Layer 5 of a small transformer language model trained on English Wikipedia (10 layers, counted from 0, width 128). Numbers have three digits each and are written without spaces.
A neuron's activation on a vector x is SiLU(gate . x) times (in . x), where the dot is the dot product.
The model reads these tokens: "a" " k" "e" "ep" "s" " the" " im" "m" "ort" "al" " h" "ar" "p" "y" " C" "el" "a" "en" "o" " cap" "t" "ive" " as" " well" "," " de" "em" "ing" " the" " r" "is" "k"

The vector x that enters this layer's MLP at each token. A number n stands for (n - 500) times 0.0066.
0 "a": 522303519608347669670591482517407489614484532701596385436424553533388419563593396408440659626384578627473610615492597431399507489597729633626529455364300579501617332522431156821585412390470597461520540692387495564398374564316556515385405155403369406652487508568484185492698414486346514326353631740399500530522533460502560385407297637201407381553416448344541433568537352314383523644449
1 " k": 383605380482307370575662550349676522479475547705465426352295523482558435650673387458401499683351665586442189609469658453478441498474564811346555343168341564532740471706569385544531471476370532643519401762551485567541253511502559641357333342493656797641455392688526258465574257346269550345607494643463418586632688437417491498306567484621572437511606556275719438575559394246577425451702
2 "e": 182099452295269438510669680436345459575678434713553438355489418470447441599440348555636438627269479570571387576370422442561496693657647673481560485426599483432438431637526508805578382470450499687552586596382488477539240590480548171474359432601663520602485445646581462654482407529324510357490497564438525560651239303491347569525467429157365467715386714033809668474413340419526394655412
3 "ep": 423402477438300659495599545588524739548521593590348678538460592573488474482692495547543472643417520497534391735516620827351549462755572449549402347506463494553543381791493459751545528557332473348687313785537467364492067429428722540646448426618737653692309440534486417576760239427353399582399487467645282705666264554576385490360438625480562139372425675595332288523542389476436499588259
4 "s": 527391453443377587526477536165359439443558492859718354225368471544263554624489414421371496504410491653397551597572614377350418443473450519439449403375336644623431355451424151743509482376413509513627332589397464493401328434459430607428225244462567337604402407682342392468522379582437579401302352705577410509713291526502518489587291504209409397395400370426627476476600232315492709553354
5 " the": 503349588507419455591626460466553471449374670490609347361438447417298474536518394370520576691464584481517568620474602414704621414403602580438537564543389566608689388484692464556427347427414351415420574623582564624570387521427532505475397039397349625605509555601457339439583412426483482340527553651467520782631680520502541470378429649289394436584513405557530317677444376205499637524646
6 " im": 436415503385553671693444363464519487480516718707546604351398432590449514430638597278510600474430681365508429561506414514443475735342567798367284446327683597802480404716635379488322395632474092618530552588471578377685397523388597251224443426580483514710547412682427397717623586564514731421390539642484534853551496378598448313455387370428638444417306473335599328436455453624413567438380
7 "m": 532622595526589594567484172710417501509577513617634508235504314493582445340538127572463456341456489573345470629295448280580371524399752597387377305364419447638331499654446739471373588436451534434704346497565575590678527524514521725446269605575700414654595251453534555765609624738488687438321401645422485515727446486510330460249480519319474627551531489334578382658200387319254716424363
8 "ort": 643349551367487653543499272441636618677468511491538456611441282425371468500456449638317532657590439808343362612496692479300533447613742568598178670495546323401424743904442571664473647588541486499427540471727442434786558398389488523621463390488663489590331392487243402506591577710408556617553556524525350550499362412491502657422384514349314700386483688482210363508146481417240673513456
9 "al": 670519497168481461623567327425480500624618464693648526542310645524354559483606407525475531564325528474244463699634474337435390567452761493633404426366581550713340450386429328751497510435361507305619342470380525470388386659319447695423554309486632369514420513510695394439895596556414357437345178731504415677543470493210474340351256425466547594418677551686544379354388283396658793541297
10 " h": 622561443355493456526649408484516570431666454732445202454504471601534512462762579572411548558478520583382431507529505551375538508405446600201506390123460511418722494713680312420652609453418643419521294561673671443561207655383630446753371394343512577678638373662591399391581585432446480233666385633564510481522627588166575366467307440448563858540551551519588456648290473058625269451584
11 "ar": 344264705288391491733412629477382507362531470289526488328554606501448433494619297448527575554277639490573235569554616721367671619703420534371491471378741512287507528510483514710620373565438471486674638714510509452391321506393690393661448397777508422453431392330606570433649546310560752419700557586514440651531527410557598236438295578781734788503360509212588442629486481579628468744435
12 "p": 437395487477369320320389328535457479686379433548379539473107467439500229426415470532531453481474701454424372515526494756412706342616506574460616311412726655477289385526476551700372612483519717386546293546562586291550265624428523401693408361477484515456557501517509344459623330322771303260357808625613224516592616522647484513486282509640416718528493744371585209456410207422455348406626
13 "y": 691473452447521680702628382391310489283618434735714386248318554431516335511557299479380589602364574519498464549599688542364571220641449558395566180425440265289316504492345415791384353660351596554700395443600387600593366470524488400553347301592477483500410539598508536528589407575482485481465334685546621637652486337363532434652160257395578571473212386360478342301447350403596599542565
14 " C": 449576396331454544563508558515591606584707480641541308619263512458569443666478393347434511557657789539293349549217539204462412535445717727305393611392583398318571637460424385579688468635553603491400287632432781471445365481468536301565370274466540475428466283513499484344529339531493297503691816657471522714590530399482596423430361277412666539400535712400654200606428506191482470495510
15 "el": 448518716513476643739423565698424449657566506358378446659490642559518473657524538338737547669517564399478589701489516382306580623568525533573311507546772806651485726662457791871545452392400566401643319460524358567504298795408444275379243400625307405527414384348487526653591572700704651339604584749506685672616273426463523531499534540565482531608662405583605626530467377598511534305410
16 "a": 582740649411594692526222304462556672710466521578500476448551700701684486380656395582474552673417572685446516630471535490488337518634616309631399460495354701331439294653380326808415536492628918215576487486447405424467416684468536559590228521550323453527491496497523369470545321439599473176320571571426549584328542284274395514432089645534421432623609322304415565442632434325445487580434
17 "en": 791439471240368459654355213416589616579238255534632718589426665637395389466685504428471556462534554726555458636548552446517352491792432533721388521461462475377376635520418274780528550618272692408791480580442393512563360655265511523618573495483524439783590574406656442541422444335706495600428608593505516625455396054410481495226256578361581647341304581628389463631571386336384509531540
18 "o": 782564567353432629694380335445633769562338536553599527563494662656448593454514700428402441613387476772434360579622421560421380368508726623542388358366543623453670444395259184760608439421421736368643425255497490435404522501296520427496542367583445511621618334432487334354428411552485350415534328701584578529422337390250651484218024473436444542531519694482521564466458380276416492660715
19 " cap": 589549405352254502577609439345651438463481532511421561612311611504634533562653608254447601504454683509471252562561428671452525531659597560415478294292593756610807523608498414367426579648672444549581391606520582591714366539301673554420445417527441398681644330615443619387509444402441409605451561532638313514610579612374879166241466577462370396489710555659516162663567538227515608481673
20 "t": 358576419424242509432318452436444431450467496586556322132495436688456603513412456631296609327391551554387219468713473583278515467475561721318179453517667791464425491518520553604330410445629404620698288390424523543730358334499439675376320346264478338591552186614275455398415615463266735258498246508489397515610486567459498459474501483351329589499469453467736473455392303544494662607699
21 "ive": 802278306316510598409380401198461714505704505650528601492563250499538461559486261523370521364570561745461349624423522391458503460649680589611320540410349520448665413536518334642563484500407398509696661536535548504590274392559420782452568195439427294604611289704380441631599303524466354385441500420546462460586317504266507541411406299191371536526497591510493429450381358302395587613477
22 " as": 506565510452593738813499587266600606420608471738511440380380593582512716658504595268363618559517539500337623600424582471479527708581698593580373519316613605597631499696646228445567430549482483387512516634240609438490331465409596434483223119683398517563556545646379513396511564490402543533540430519671359662459531654413431435278534491322459532410542467527385368595546438540472719438567
23 " well": 519455604283379599631538573470436653651341211569579408608493374509614400529510316339548788517512542697375521445605646379309511520455434531411397451432685879570536348714539445517548526477331268635457492531595590193533584655317515508667446359530650404779431761637298554575515517451545541322056597722598508528597553298235352504382435605322542576745756476343590518462591542488666440363595
24 ",": 563344492546430478597449513356535589495682644611598513283583495519479617547412479447486601763510749367333540479577869460696530436333664533463549482437369421534531421576695445537452321489316547313507612659321661560502350476561627701475287135456513503608746500597323437551615528558614543414322709558459336614566397446372490588334282525453608523659419621491391325570587511357491541359394
25 " de": 559350571399389540744376580298605485650669535651532534276516282644567344587528482538535623610356619398534455560450381386734524678298588646546499592344639551584736535539429339594240442397399479490568576605603738496463344642513548433370226279592510464726543323686373437681612698493515373260391562657317540714492419318422383522258330503392504508627631600069440620487495557536242536592558
26 "em": 553385576405657501625565197789513509629245612504490784695491455554516295552593420418380619548508696552501534656535554485507482632559585490433459550320579712632401465566486575565615603520404485403623556636393563578594479661505615652441625653487833515790481359593396445591764413710659804425191275473451559729743448334482360388358557594597424648336582651559211225632421532525281699557287
27 "ing": 838499463258562701665516210408533594477395462610696534366446561401496605645394352617311412626658538630416397472569572444499575384482515454509369282383315506559425396695395465539462472309449493316571476462639508422546530568545487624430242293584575378740331431663311377435460352568375369564415262515556445629637339431510443641393375455227478775372715655764602281353369374256643689343353
28 " the": 511381584490441485600619428449602480460401656494625355388427483393335464522532416371542578693453571476487567626501564416778599383406628560415509597564442596611721425489703425533457370416450368367406562567592569631552406536467532540508426022420331592607489556588493371434620409419469505368550566633466508788610667497484566452387415631326378447571512436601542373659423382193513639535696
29 " r": 483554498241406559510474400458477689533564651584561356489378512533517587452537377506622511654372773397369306456466401502464283272384371661365381459353634647655679603682542388497466323417595254472664418524501622868441407792387536528574259357524535490800524093700586422464557529235644598363608817593536642633481287554331648431521545446454669707503738489470654599607471637282507554437700
30 "is": 515502384430611608614395412356537673568158601469642604590545441790615542636637389308337401616502568529663579608615568672350624565751476487433347574234565651441376482716677481544458469404598609465702533517503583408727424532561329235496329384532394702848633366629613327401390291786410658373457323507568400674414523290712362504379304569458541650382605554278480274544553410588395394723530
31 "k": 608722561292344757644752349276562541555508413588630512632193340644529451624417444521415410632389598802327204367564703500512326453466529676511584382240533497671340399494503503712532507297597557454689535685507478408574385415692473685531407384554730527583532455487467236491544508607496504499375605609643426339666567295486431513286293510385339688495529461466762422662419269379599447319528

Each question shows the input weights of one neuron of the MLP. A number n stands for (n - 500) times 0.00083.

n267 gate: 342603340459500345774428619517560470618541557527315547392332385437641453393425420302439432284300318566318676522514548345314487585543712658517322253407294527547418466622465523479723551479388599715562551641373443615560732400510386473379385570385284383537597669552339493352403554507452520510611629576479446639604503551531288444460655541610455636503422535612328418545531524687615443555487
n267 in: 328574467598524659423549674285490474544385409642523377376467584456426760506611545568500542464663315573402464459431523424334441451711736665442493580453520477335490513550530490517500611352234651510707646288348510591412572534407444474314477342565331556542577584320372580616519572327654548516597539487635510460497630357434667439367558586497757415634378426456416589388579726522610513415413
On which token does it fire most? 22 " as"

n155 gate: 286472393613476566728544589676486443623491500646497466321509426407568543709410677488517488643582615334368575537640506500543497636452454540656497423503558581483430561301532659394542436480696442506594451503603446399358366494450479564353444416199540465538524554630488534479380448555517548390397480421389577390603665416529448545641566403646582576543488565492405453585638538637517312532405
n155 in: 417446491573532259469568437430417518642444458509417334663414350247488555548359566631589564565626628438349454432426646476430509546450446506632572472621272509412604674469590506438563466497637626453570482559454433363682500436804662500410531589515467441751643310575494605590371347638654602540369570450402548506565642521605356522603570348589537469443405516375373454494574599452384350509636
On which token does it fire most, and how strongly? 9 "al", at about 0.77

n164 gate: 453360361503587648437372443580437448452422466608522540538864376535365438644677460545522320400460350524494608487422610491481622407545433528615404420345606565626348413357601363636325500528556706455509568714557497494354575520676705512478719543410415644444472445722538549582647559413472564543595500409416396535620296583481556664611457497657535516357565596461377403440525595393380530618568
n164 in: 444591556604476611512397592306511551590482624468383529422403553506568546632497451412381305442511576511551558552482623582667597474570526491591697506600474364529497436545494460550476555433777380362542627568568560563312241536562420373612592516520724430509385518542575562629500375538570506428414532544614526809506565379462410521431537476611447582645585345503267596570500594605662605494411
On which two tokens does it fire most, strongest first? 3 "ep", 26 "em"

n289 gate: 507445577625456578564404547447593487538327435311783510561533328561388549445520507624503408463516220590516539549477493353431538434583249487377453476383590553425599510399178536329240648623457536500367493517550589611538391465527443513664358440490655697342557422540500490333494596381563423451409470460500497652249462726410348490732360654633520616439277547285526546447567654487628325477441
n289 in: 754443444555467517332604507400509398475507628535477644646415616757384465439448678705684452516592415610475339551464474710571469500556589529614454474723549484368309445639704506602606464689487545669351445624588577487614581388441569326487513448594497441448404607550683633392525309239471655487563642530542564576510566371480205654430612454604578685522631414582516477546444625538526563429663
On which token does it fire most? 7 "m"

n68 gate: 488538361497509637611588593617474604558463551533384545531640522481463437491672562641377367588527310688556542595722427366491327566704485315606497315469309416557491386475583512353481566573521476474535542466573588611465421715503341374451414299626518573443657540469453695463625440539512638374684692420509598531460544392546712657348515399561515579674622618597443485467436374592557465455515
n68 in: 345370558542519609454585358554339438512518333411533690383615642512585503660473399563410593521547595579462677373552494535479780455526363598300528629454585410407437452488613715298503416352449642526673290409576635626660666532695604407463429516557488421536374388315618485567580527593500468506543467408660500599338456512439379428440464549512524461527588549526586506612284622470452397509497
On which two tokens does it fire most, strongest first? 30 "is", 15 "el"

n260 gate: 518370602653596541372277599582382493517486507235532391548413511555571553584396630571546725633503455594621443481550453424418343500483581433441460573420460446230672635602518507326207525536511360704414368511431474553716496537308580361413551623247552666596602319453559434464683672479241479404515461558654433419413528621692496715666479587266601568605355313344684432536384340721411686281426
n260 in: 514539462380355445565415717553497520458514503324497480297456565528156427645517480315239554372579511487441450553213653523510391416549424649657510318401233329630336493517534388619493761372367332507555620452375622320566557489259510543378462558303674473637398517414400467456418386286497480520572507456453616579500519540313544451503454503568439379536612428516510422270500697500440362530400
Its three highest activations, in order, are on tokens 6 " im", 20 "t", 8 "ort"

n142 gate: 413663475549382612506528361429506521509419283460525695706512509468436466391324460288482543426331548518497433747618553449390559731601552342578728377466438605448633525585425621406491463426454670527473245506444478668298537264516475451434509679515521572380359484645595455534536488491429584500487414666509345377556619702569670420415375456503593420542471570374406584435444528567433660550372
n142 in: 653713313637323393544503362571631520580567287494514460485457570349381557523483525572520554555539467330478452277592462406389599385522503554744294494538569609588471454438526374439559360546403520483434568436657443426419563590442532372546579525428461532620535423623453578572494663463359396366334514456480588623535503654665405506562545738410474609407476456642392437460529570430423624445421
On which token does it fire most, and how strongly? 9 "al", at about 0.6

n121 gate: 433476558389436584528485548436594388593530485649555500452418513400621404507485429521470517465447469632323490409400582335404446456529556637507442419505545507556404387528397529575462453406542363605535515307495451439485542461470397493355444489549565495473417480614482423465432705473664392470482493500619507444663538493390527441522571330557510559440354333445542460338670339422618580448554
n121 in: 323566500395664316420581472484432495534601476457492428483410481314396516630344649450661449462511413450476570548638560265503485487341473492413561398527516425586468452335453468412354538449578508471500454535568410743466433483606456596437464431538524399470670589522528521587447513441676492283437436634535463514516508463538608617436439527305372441655601536607572443592375388421463476360588
Its three highest activations, in order, are on tokens 4 "s", 31 "k", 9 "al"

n113 gate: 472507380714536235451835390676396439430444503404584702493423673640484424462344688547341552531459569628480431741615514560552599590396377432344596621521556476552282452627535520592401375542521420503570517475567475586255458518760423417644681586545503546656507411447525747546575545483584348497553483626295432379528533445342517482455610489535287778507421354638401531427328465218197531545473
n113 in: 250527265629313453472479346556470397561433517610493603511437504475428705503566510427350660321510427510571313467444507662625677531577431472262443489557496281393343656635596449397557472437614521419337556486581667254224420489387390580592561406757555648719489529600539418539486490295461323486649316337556545639489483406324395467714452599612225556613402479439431440479747397678497647395462
On which token does it fire most? 12 "p"

n274 gate: 456568490456451468650339426506500531303532683463608593471468420578388309447773330379343365408491470558506516417358621448547617491545559478552597362331500497500403522590835534535654466610494601533524650459643255640657635447433580366490564767406552506431487419603484485408704478415399632547647562484453441555417479584430569399556531541291376343669379403314463532573697583503494466371537
n274 in: 448485534770541377522577291479432461424690485557512530659571522576649555452500542424412530693411535349411430410362515509415465591465581521518494587407518430548537394366512378469472603454449405385529452531454538745348347653682574548466360592555521534345599673472456789435377585631301619342556245667668605531664476485488491465485494596485626418423478463391449534500368321518349488503651
Its three highest activations, in order, are on tokens 7 "m", 1 " k", 13 "y"

n50 gate: 412624479590351686546515728584491447477503610438694378509576485550636500610389459459467452349476525398529440430624424468467575590425381470518580355637358500539473497690482579546626443506279633491379368610695525524669627491375308515491408432578532442596561547313351638433429518500714609539595419552403509639357320365433410590530467433649640503421781589439613539615579344482521468482378
n50 in: 503457665509442381427456478590485637557343269497334374382588665545544497573615476552330463569436542458687451451450437410519741456548521426536713414557531627750497522363472457576433550316546709476476713660588413340565606689453658469676459313457372531354532551519356330732473627460531570367339481349438675580500527621447556477365586563487528447384393513536482544444390544317494534463580
On which token does it fire most? 15 "el"

n218 gate: 605329847393533336361317503526708538513428487590389442557438397493607484583552299416506542493643449484484371507735598644748640283613564362579703570460601574484386565570447678605566675467561324582556639520503422513605526595612655561536477657652456484289312497510263389346522526600480680607441497678467321507408600416546500537465446451562549438322581483579442575644516622510513503533558
n218 in: 454564326297547334416460520686695461601715503406480380389391389554491716516608409609543648467494572535551467662613420503431638431424526318654574480453593739480467458309610368560517385632644352452371546347646449490609398383646467461660594662657404454474436602557581455394452438552414356399493559666704481648563237582483421343588347663666669418436568480494575655503600383461640535335412
On which token does it fire most? 11 "ar"

n281 gate: 453489488550569600390541494663455451438527653619692425464515461443489427558462503667555392529426439500551645636403343520564548480455604604517464449322453433320456573527485560411422325500413573469405512687683582468436547420541340494381467726585506417550300476578340474660629561544471349678443360595491312713435432282337521379370593420423636494480463491509402538701541521560337451350581
n281 in: 381354595420430468456359716639404515521391574552497625487675317513576463561423518448407364550370542359506488582500513485534473419587390549461519563475799676475457386538393512456513525519371453578358602284422610494519568289553428429513506723392527550621380542532478524538546571605316506515569207513360267598280437435340425378393521450328597469388545475488378578666716412594392597407632
On which token does it fire most? 25 " de"

n154 gate: 322333607580513596257459373469452433440522466555447509541609497427517503573667329545605389786521574584581515572438487452657488509527546338325557389462603580383577515399450700500433698435405575581473528469325220592339584510497713574654405447469373353472248334418465657619515494370556536401500611472342531538591449463553537417298472469653547373403584506404576687500547431515374612590491
n154 in: 535331340465582444409371405443301415478410620538474525726706474602392481421704428493765411667412540438388328614548558351424381238488374481488313467494629532579513497559312509506510417532459574348313395490413467522513426460426639554464500359267519461599448665291569525574418481522510541503480551390603329562532587449500391702386642565423584490516603625314645728419419468506414415413275
On which token does it fire most? 15 "el"

n116 gate: 419452651494411516484469519525440400497388591668531524383410421417503540382482376529804457686458419527491255519426400545271580543553688418329383487509531522488478307305622563312289561503368605566453332547553497436471549539375581580372733411386389584325585392522399641540367672408574470451691543366429527591612360564516395372482585447509453367377298487530391438599503428503488488389607
n116 in: 538469442465396578500589435522316429396494478359443410617627452454631494463491460720434670475515669614619566443487375680547554652272500494577461348574424613340551550594625441622584443341754487365585632468586602509408310292545295437561384544409654663550683487452367494478453355393541352450709462567532615558353579403395494572537550510529497595438569238647547637576398378290450543630566
On which token does it fire most, and how strongly? 20 "t", at about 1.1

n196 gate: 568528411542416453443440422531360566364543486419361561364531606401479548639376389362520553500445535495451405512599295658525562446418578447456512535457489438461554438454397528583431449364338466661586494483480348511324365559363400637340411500444651585613313404249703395534602568435477448497506433360463564483417481604403562515606609520594346359434242431443533531469645423320483500551598
n196 in: 340575393595477546410321503468543481644286466541737581383622506454530551519338422431405519538547523395469617694599558374516515376521375513519471552439666456557446487623761267439464563420446436294473380516619510616662490643468445513587490568453348596589410827558373714513329490547494389418607383603631447529503623497506366678353431651375759484531553708469519599484484355612538373506378
On which token does it fire most? 4 "s"

n122 gate: 673444471725522478591500654589503553431623571383428450393757489648385471652496405545564514439489264444576603500486652351585445450576482581444507302664587371518636618401471482351449593363468176399555650536558489393631683807206344553402617608429374261368522722482533692514609439518453591397624792613277415456380593621355654623458397681475475640339548419524337662514446391479685468342408
n122 in: 453388243538470552518476578442594344395618442448420425548420434458621509500626532482520526494563610457543491559556521684436402705624494630371428731348385500326444678449554491485491608556474585423489555375343341587701327491435574363363530456532222533339539576647518574710512380456585460485497485378388555407545545462352550533654399524400500562537427296383532583524485497606480362621555
On which token does it fire most? 27 "ing"

n254 gate: 649443643531677652374486324527553662414541554659531716381535455560494514321469615589442432459336504513576228406579306364544543370388159557483528542608276691755531575689326627413363397648357782527366657601576343548468407453399583425531507371398631438524451592609359513472470740476307590422563483413634463623542480636746586450419497528497334435493539553596595565476607510547602557421371
n254 in: 626534297584442622405582503494557451656491380728431583442384389481479463457276552513578584585488533449563503418418396593587536559368368666406385519649560599475413608614196625351388369569373400403437320428613325605435541679614601404519611410422524544497307455624452622365515522481606682500513633500594448567285365342509406610325528440475528459537380529509752293500487440604410408456466
Its three highest activations, in order, are on tokens 6 " im", 27 "ing", 20 "t"

n177 gate: 569414721485582594256511414500301567342239496489420556605542558351561504642477384460371538462478635585533602568485346463326711458669631526322800310442347420428599421391458704500648439431455485434246194269212362519413648512689357440519504606598615684546550590298449389496354553329611652561442390369473282628612327530404603677365605477665366462745741504633665485412343346429628537390368
n177 in: 424367613529507433697648313386632444669554599486403504291565555463655521489493690761400400518626395430497504225514486403504449489248595620580445559358381507408418393416646360689691750619578345712404561652848705624455435560518456557453493396504517283400296448584588535612570407747576360368329496631575539511620590518667371548613419478316406443335336434514627342482486707560422398374585
On which token does it fire most, and how strongly? 27 "ing", at about 1.4

n224 gate: 516701493438389645527408473516604497544461661523424297627651573291687597526477596561685555425640442642699387483424342506542578627289494677564480550467408640429438688523497570424413441438552624576360691563355314600754386698246543568592493412347516592497517527560369414490506471373569745510497445546327500587470654458800487584539584487579487572490314457579323464444543401596565449621577
n224 in: 181337447396510594696434587656652465333526468648503358443609653372506562404305709317571422559526391437465562613372437576474609503503394703446573537411552363523497562527526398480537376493383376604472636510451341555609497681507507442338593458428780375386394446417540427605603389471677758542566471748431497570374661519497448568271574391454418516455422453563638490539628639583348554582326
On which token does it fire most? 6 " im"

n147 gate: 623566395487440503536529520484294522615494688583552459450597536653418404364632529423333510536185540609459765571665438285490466545593402643613540487588623378506481676579582670369447516464564322562488398344474450679667564197344366583448487424423459568564575603562530440594532516481426236657680350588423487609369606676474574510506525601409532500563687553606678426523513454456436572310487
n147 in: 509312528530519607394472431515322494550531488536451325525485447355480391470470332341524451509458503539598618413755457547530360701335681563566431550602558406624747415590373604432297713466452479376625521460540449557503366455580454688324463343442488562357205582519591518432398534390629223418413388500546590578571553555562469456527425407411598540548386378580548567565549537652394389488588
Its three highest activations, in order, are on tokens 5 " the", 28 " the", 9 "al"

n300 gate: 524382367324555503619547479557386477374524345216621474387540469541475600447590424674523377527493528565529563690271510468304650373436493658363449568429460660232376633302439520374616597517749409448168460453338490401503313580436514709470418568440294648403527528370562484490329590470517477633459384520611447486368452447473433490563474520413402276464531592299477369429490259615354474426602
n300 in: 314592674500345445469453345664672507536524381556568378510490476320642473358436381399647751567644332614614370623554514601477324366739652510300503428517588426606416420404381575258411403332663446403484450466344535563399466581466592703463610385390421385386456455493417543385372614490540546770677623575604368599378494520412567569553454500500598510657608301520325446284500395562284464382450
On which token does it fire most, and how strongly? 20 "t", at about 0.38

n186 gate: 536396506465503542364541567324513500618585473462396718567484403545615462334505548506519329533527437481479511554371547495476432353658521530495545414508612519551609584369577654663394543426449410666451495594541330508398238503577354535511614368495434786516389449481466473613374530497530537533536573398598323547633463576445394568591613506401549546428432648342489522538453541569616447639508
n186 in: 456445411606381532602468593572448356349623599683393420622547423358409631700472472337431416528546565512609593339428551609537470547434367605802356538522456403323578376487573546592567409362522522348545590519424513472568625386367712385734379587553494298247618487583664540737595503578431518422430668522374469612360400525389663562481395510572557419540503311473386506563443386420525430600485
On which token does it fire most? 2 "e"

n185 gate: 514406667480324415681555675684580460553366720605703466500755531422436412426596379532394507579383439394570368547572535556561441432589665372613549490479507493466425558490483533462552578624313459573595609538351450680081558407303490728798476419514710434442319465510556657535607415493709673316521466566575500507528477551417558362706719569431310462553330416643325459469507666513442533432422
n185 in: 436447413547333543620705451500602428515417632623587519624635662477566427281475591437414560551466497620528402413558690598573451532751459375444578503448497570456455630435435506497493836522427519614673639587539513377447462503494671661622588428399553445579374343409562652439372589646727584494445402571500591497361531399535376523487503484490468516634408493593236535532766281537566712720566
Its three highest activations, in order, are on tokens 26 "em", 11 "ar", 3 "ep"

n72 gate: 301638453535525569518450319447387268452472402284258402431610284409467423576701232570683384433445245373473479708564475428346426564337517336424514413478322553637560496500550673428500528489349472616486289554243562335577567696396407398500608697630476354384478558460482348443410405423500679676381567518553678710479541402611429643392584657496799574638474692634528518358382568414535400525462
n72 in: 318435575404497566585453329384578500661651546536281391599466272586604440428460217486467467433399521636205623700557551419523363373468665470327391449507513533483537626715446471446531530419523507335557523443422566606500610531392551444534575543433252557407670469306445617348467600460617262610500636561466523719571506510669413604526368798581544406624497500383292631379466409611672382517553
Its three highest activations, in order, are on tokens 7 "m", 15 "el", 23 " well"

n140 gate: 523472470399524650530447470517506377646324532736441721592641553467590367448494374724477384558517585559458503408509424463546539529478466437628592432518374642439477540607385551503533674494503380410367425494350582330657430615506515494391571497503665700515462611349596281479614642642453548517547477580433359446305629462421442687405540521544623381477551390486460412488462471608344392354396
n140 in: 626387455382571436570553551435527635434362552315453669455437653474582484607556558487652528572646493518415519703315453597546581628413663343573481577380331329596375543417576707503481575440581503473363419579547565596442397624569554733399318500407473475491456365656478527443570491509697445233525547570491645615589572500626344481669475750660421572457516625709414531645538459668568402522389
On which token does it fire most? 26 "em"

n139 gate: 485467406485434256481654513534467392423596724445623370481423297560543515370524642325381399629554580464464488619472438441336427567482533446428610356730466506573721488522534530432368576445533266622576314543608414649360485334469335540410544474558605469696606399409415506466301433402546410686606494596534648528466683570494451354418443519497500365431449346524573386599713494356439422549591
n139 in: 497321522409563456593632459436521497659325497388451398472571428538474394335622506614281500472425701343604615426445667423564500479247659368363594338627356403479424634593546679612525664433570497488658579315497510491598564443497707627562416425533464485527553500528378506666614418527482435403466588398558389606522297567583350589500524426675401610581430556476545374586589519455461371359286
On which token does it fire most? 5 " the"

n64 gate: 655366521393419533438602429538401440528556537425444563503690239503585390591372506500488523550358409390486491592354647433529433648413514583460378559435626497624549532669426520426580628620543456523475488438453464512434512637262491358512666406656378488462399593509485406500583526575389407303533301362585727512447447462556325383466517465450412549361319455472374739640406435537477500334549
n64 in: 443463580431581412378529290625479410627516628603570481645560522377541337395535373556450478317503790524686550566395557460438524670424438475426432574631500516656547534535497362458500475408566323396515550691465503441431320520414663425252542601688632338692494516426558445293531541597402408525295312589652475648452457444471361350491575459595456500282238313515488658430630535466497583459547
On which two tokens does it fire most, strongest first? 6 " im", 26 "em"

n226 gate: 454584570355327718619494550525586394451603601607423449786583404535430676564565335497562423572517560522503466461529506486511655423371666514594529451237297435658417492416497430442619395451579549442603565402589574362429563619526477472641494451389380583409587482477600469437536540483469472667355562630614522637561607435566343524334486581635563460625447570638388540411443428472429584594413
n226 in: 599520654553564515660605415506417439423425350485608462479446685604542532515456693423482544631541519422362370600434383532582449648483377421465697539636712391376687494503380462358482467586465375601245403647428491676423512488581413500575524685444639353553415500506366541356407467612283590476645429452405447467470491494404598608345550473646440506430654582520605437721491641456418497402418
On which token does it fire most? 14 " C"

n288 gate: 497359506494358643486570625456503364465578546486639514486450720523336588462514549448431574431376483446342442715325522468368511541327416560427579483525606522481528440449458489593616561511750458578558478564416615484560478587466511475550585524340487592486449631444568667386318624359619398379506547511544407568500321426464386500672675436653564428484615339610514533383458464654451440500464
n288 in: 752476632614422516405640355509541592599436452515491470583366728488491527494443568487611383439329412520526527535388366488356402642503714554447494549625288497530590623660671650622645518500515606445503401710491450548625551415616457470552466604485344576578528500325419524640287729449518547509344497567530542518463410341552449344342461585473643563709657469632571479473546653400473532400625
On which token does it fire most? 15 "el"

n234 gate: 465394396478467536685481669566633581463651531472449453549619474546500484584541369546421443522286380559673550393580600651670467478515456422664503666542682497475567516461632463516292319625642427580433636400468612383563300460661668607474516565332435285513607415646510612522381506468350534364448762622306362559297564604657478289572431674474417567478355526346440554510561593544446463318352
n234 in: 452460410497516419494513616694488450491567603347294596439436561461648434556283565444443402614531493405482522709465344345359578532494662528386632278378582469447689306574455438654519613528538582647440422490748431659418519345452490585423494541601475417676606269397383377331271563698595423459545478573332456581423603340427380722528416586481427487374543432534516548576567618321519441402547
On which token does it fire most, and how strongly? 25 " de", at about 1.5

n303 gate: 753406486517546489630562426349470345669434531408400229574673458745561589415610483175531411593389302630567555587510333414602352428394405320570669472319542359602524647405587631346729630597493452507661661747580421469518304626361409521559342585569483566610427631353419570365341490377621426503514681577514598532329620572656517564609507416441597552671421384447649507455333503547404588435401
n303 in: 594328628596533507463533474507490496497475301401486468629446357274453550719615454567647525356581369486396532417525594462568507475400518599535423361649666432575557621251493714562507443327422500166411643573438944390616583549558591479438551801461405486651526278423559472359556500425435413411277639376702706504416729578529597582521411347529547543209291404472457457341395383700322468500397
On which token does it fire most? 1 " k"

n43 gate: 563583530526307416594474511354554417752344798456378398564774376565417624554507435473540662744457519500671438477626671593558693603578696482557523432261559254478423599354799532597669474622518485489542493578556554489515662446604459544507590405584478526386399652665704493511616485526869604500485310519788529349425582701671471405456653370407281588658523688304511360578470660500471543618289
n43 in: 444399567582518464553621715349523541746580418667368507419538289525422490490514473400479579562625370553687541522448740533442632287414510503517673465633465799425400435426517389406472466614329683690510394587493357541615500648395521524399338382483392507507370500391571550430280335596272446353500579608279486570339756432371676525558527500552146324473382620640633452399653633443521507576411
On which token does it fire most? 5 " the"

n299 gate: 550695456661401445364503497426539634392318611518491482532566490449579417555540540529457484422536533551395559542628462701775423537581632430646459405617638590500429608706661570282535236506466438479479494566443267420616379539443431379393532527512491447488547423662708600695500730503556488485570531333410463468352464676462572655675512711653337444573697497590433409509622484591472406413565
n299 in: 490494663542500638633523590351411369576398394513562580523533696379485412269321551551614520582490452525503468380477526566497537484607423587615273560440379318620588571440437551616293848634607536623619425668520622642405549688510794549533517672373455464715477749387617459526333523480546420539480484586372500570361468539451490334245587573579586314612483503380600670484470424423591529389397
On which token does it fire most, and how strongly? 21 "ive", at about 0.39

n166 gate: 496362441568478638117580556543391376521383418439591396470555666560374417333547354492363547438390568560570683641409398521428310543409632500595348581717536457572424568459294511511585504744522573563306669544449383263492478474471544471548286586514564427428375522326519482712386731352489620486529475269431268681548524619339634395564532306591613431673477593539300671624657283390407822482704
n166 in: 378615438589323566271579397578417412293396278666460303445644442518668624669582546745589461561678478441604511541428615645518384475669651299490529547478525436458482518507446430373632407407475604479473408489561556635322411399373294454627679554532472309297522371325430639478496739514586545564598351576568186423373538436240586474489708395424514475392567515386398328410565420252443738776567
On which two tokens does it fire most, strongest first? 6 " im", 25 " de"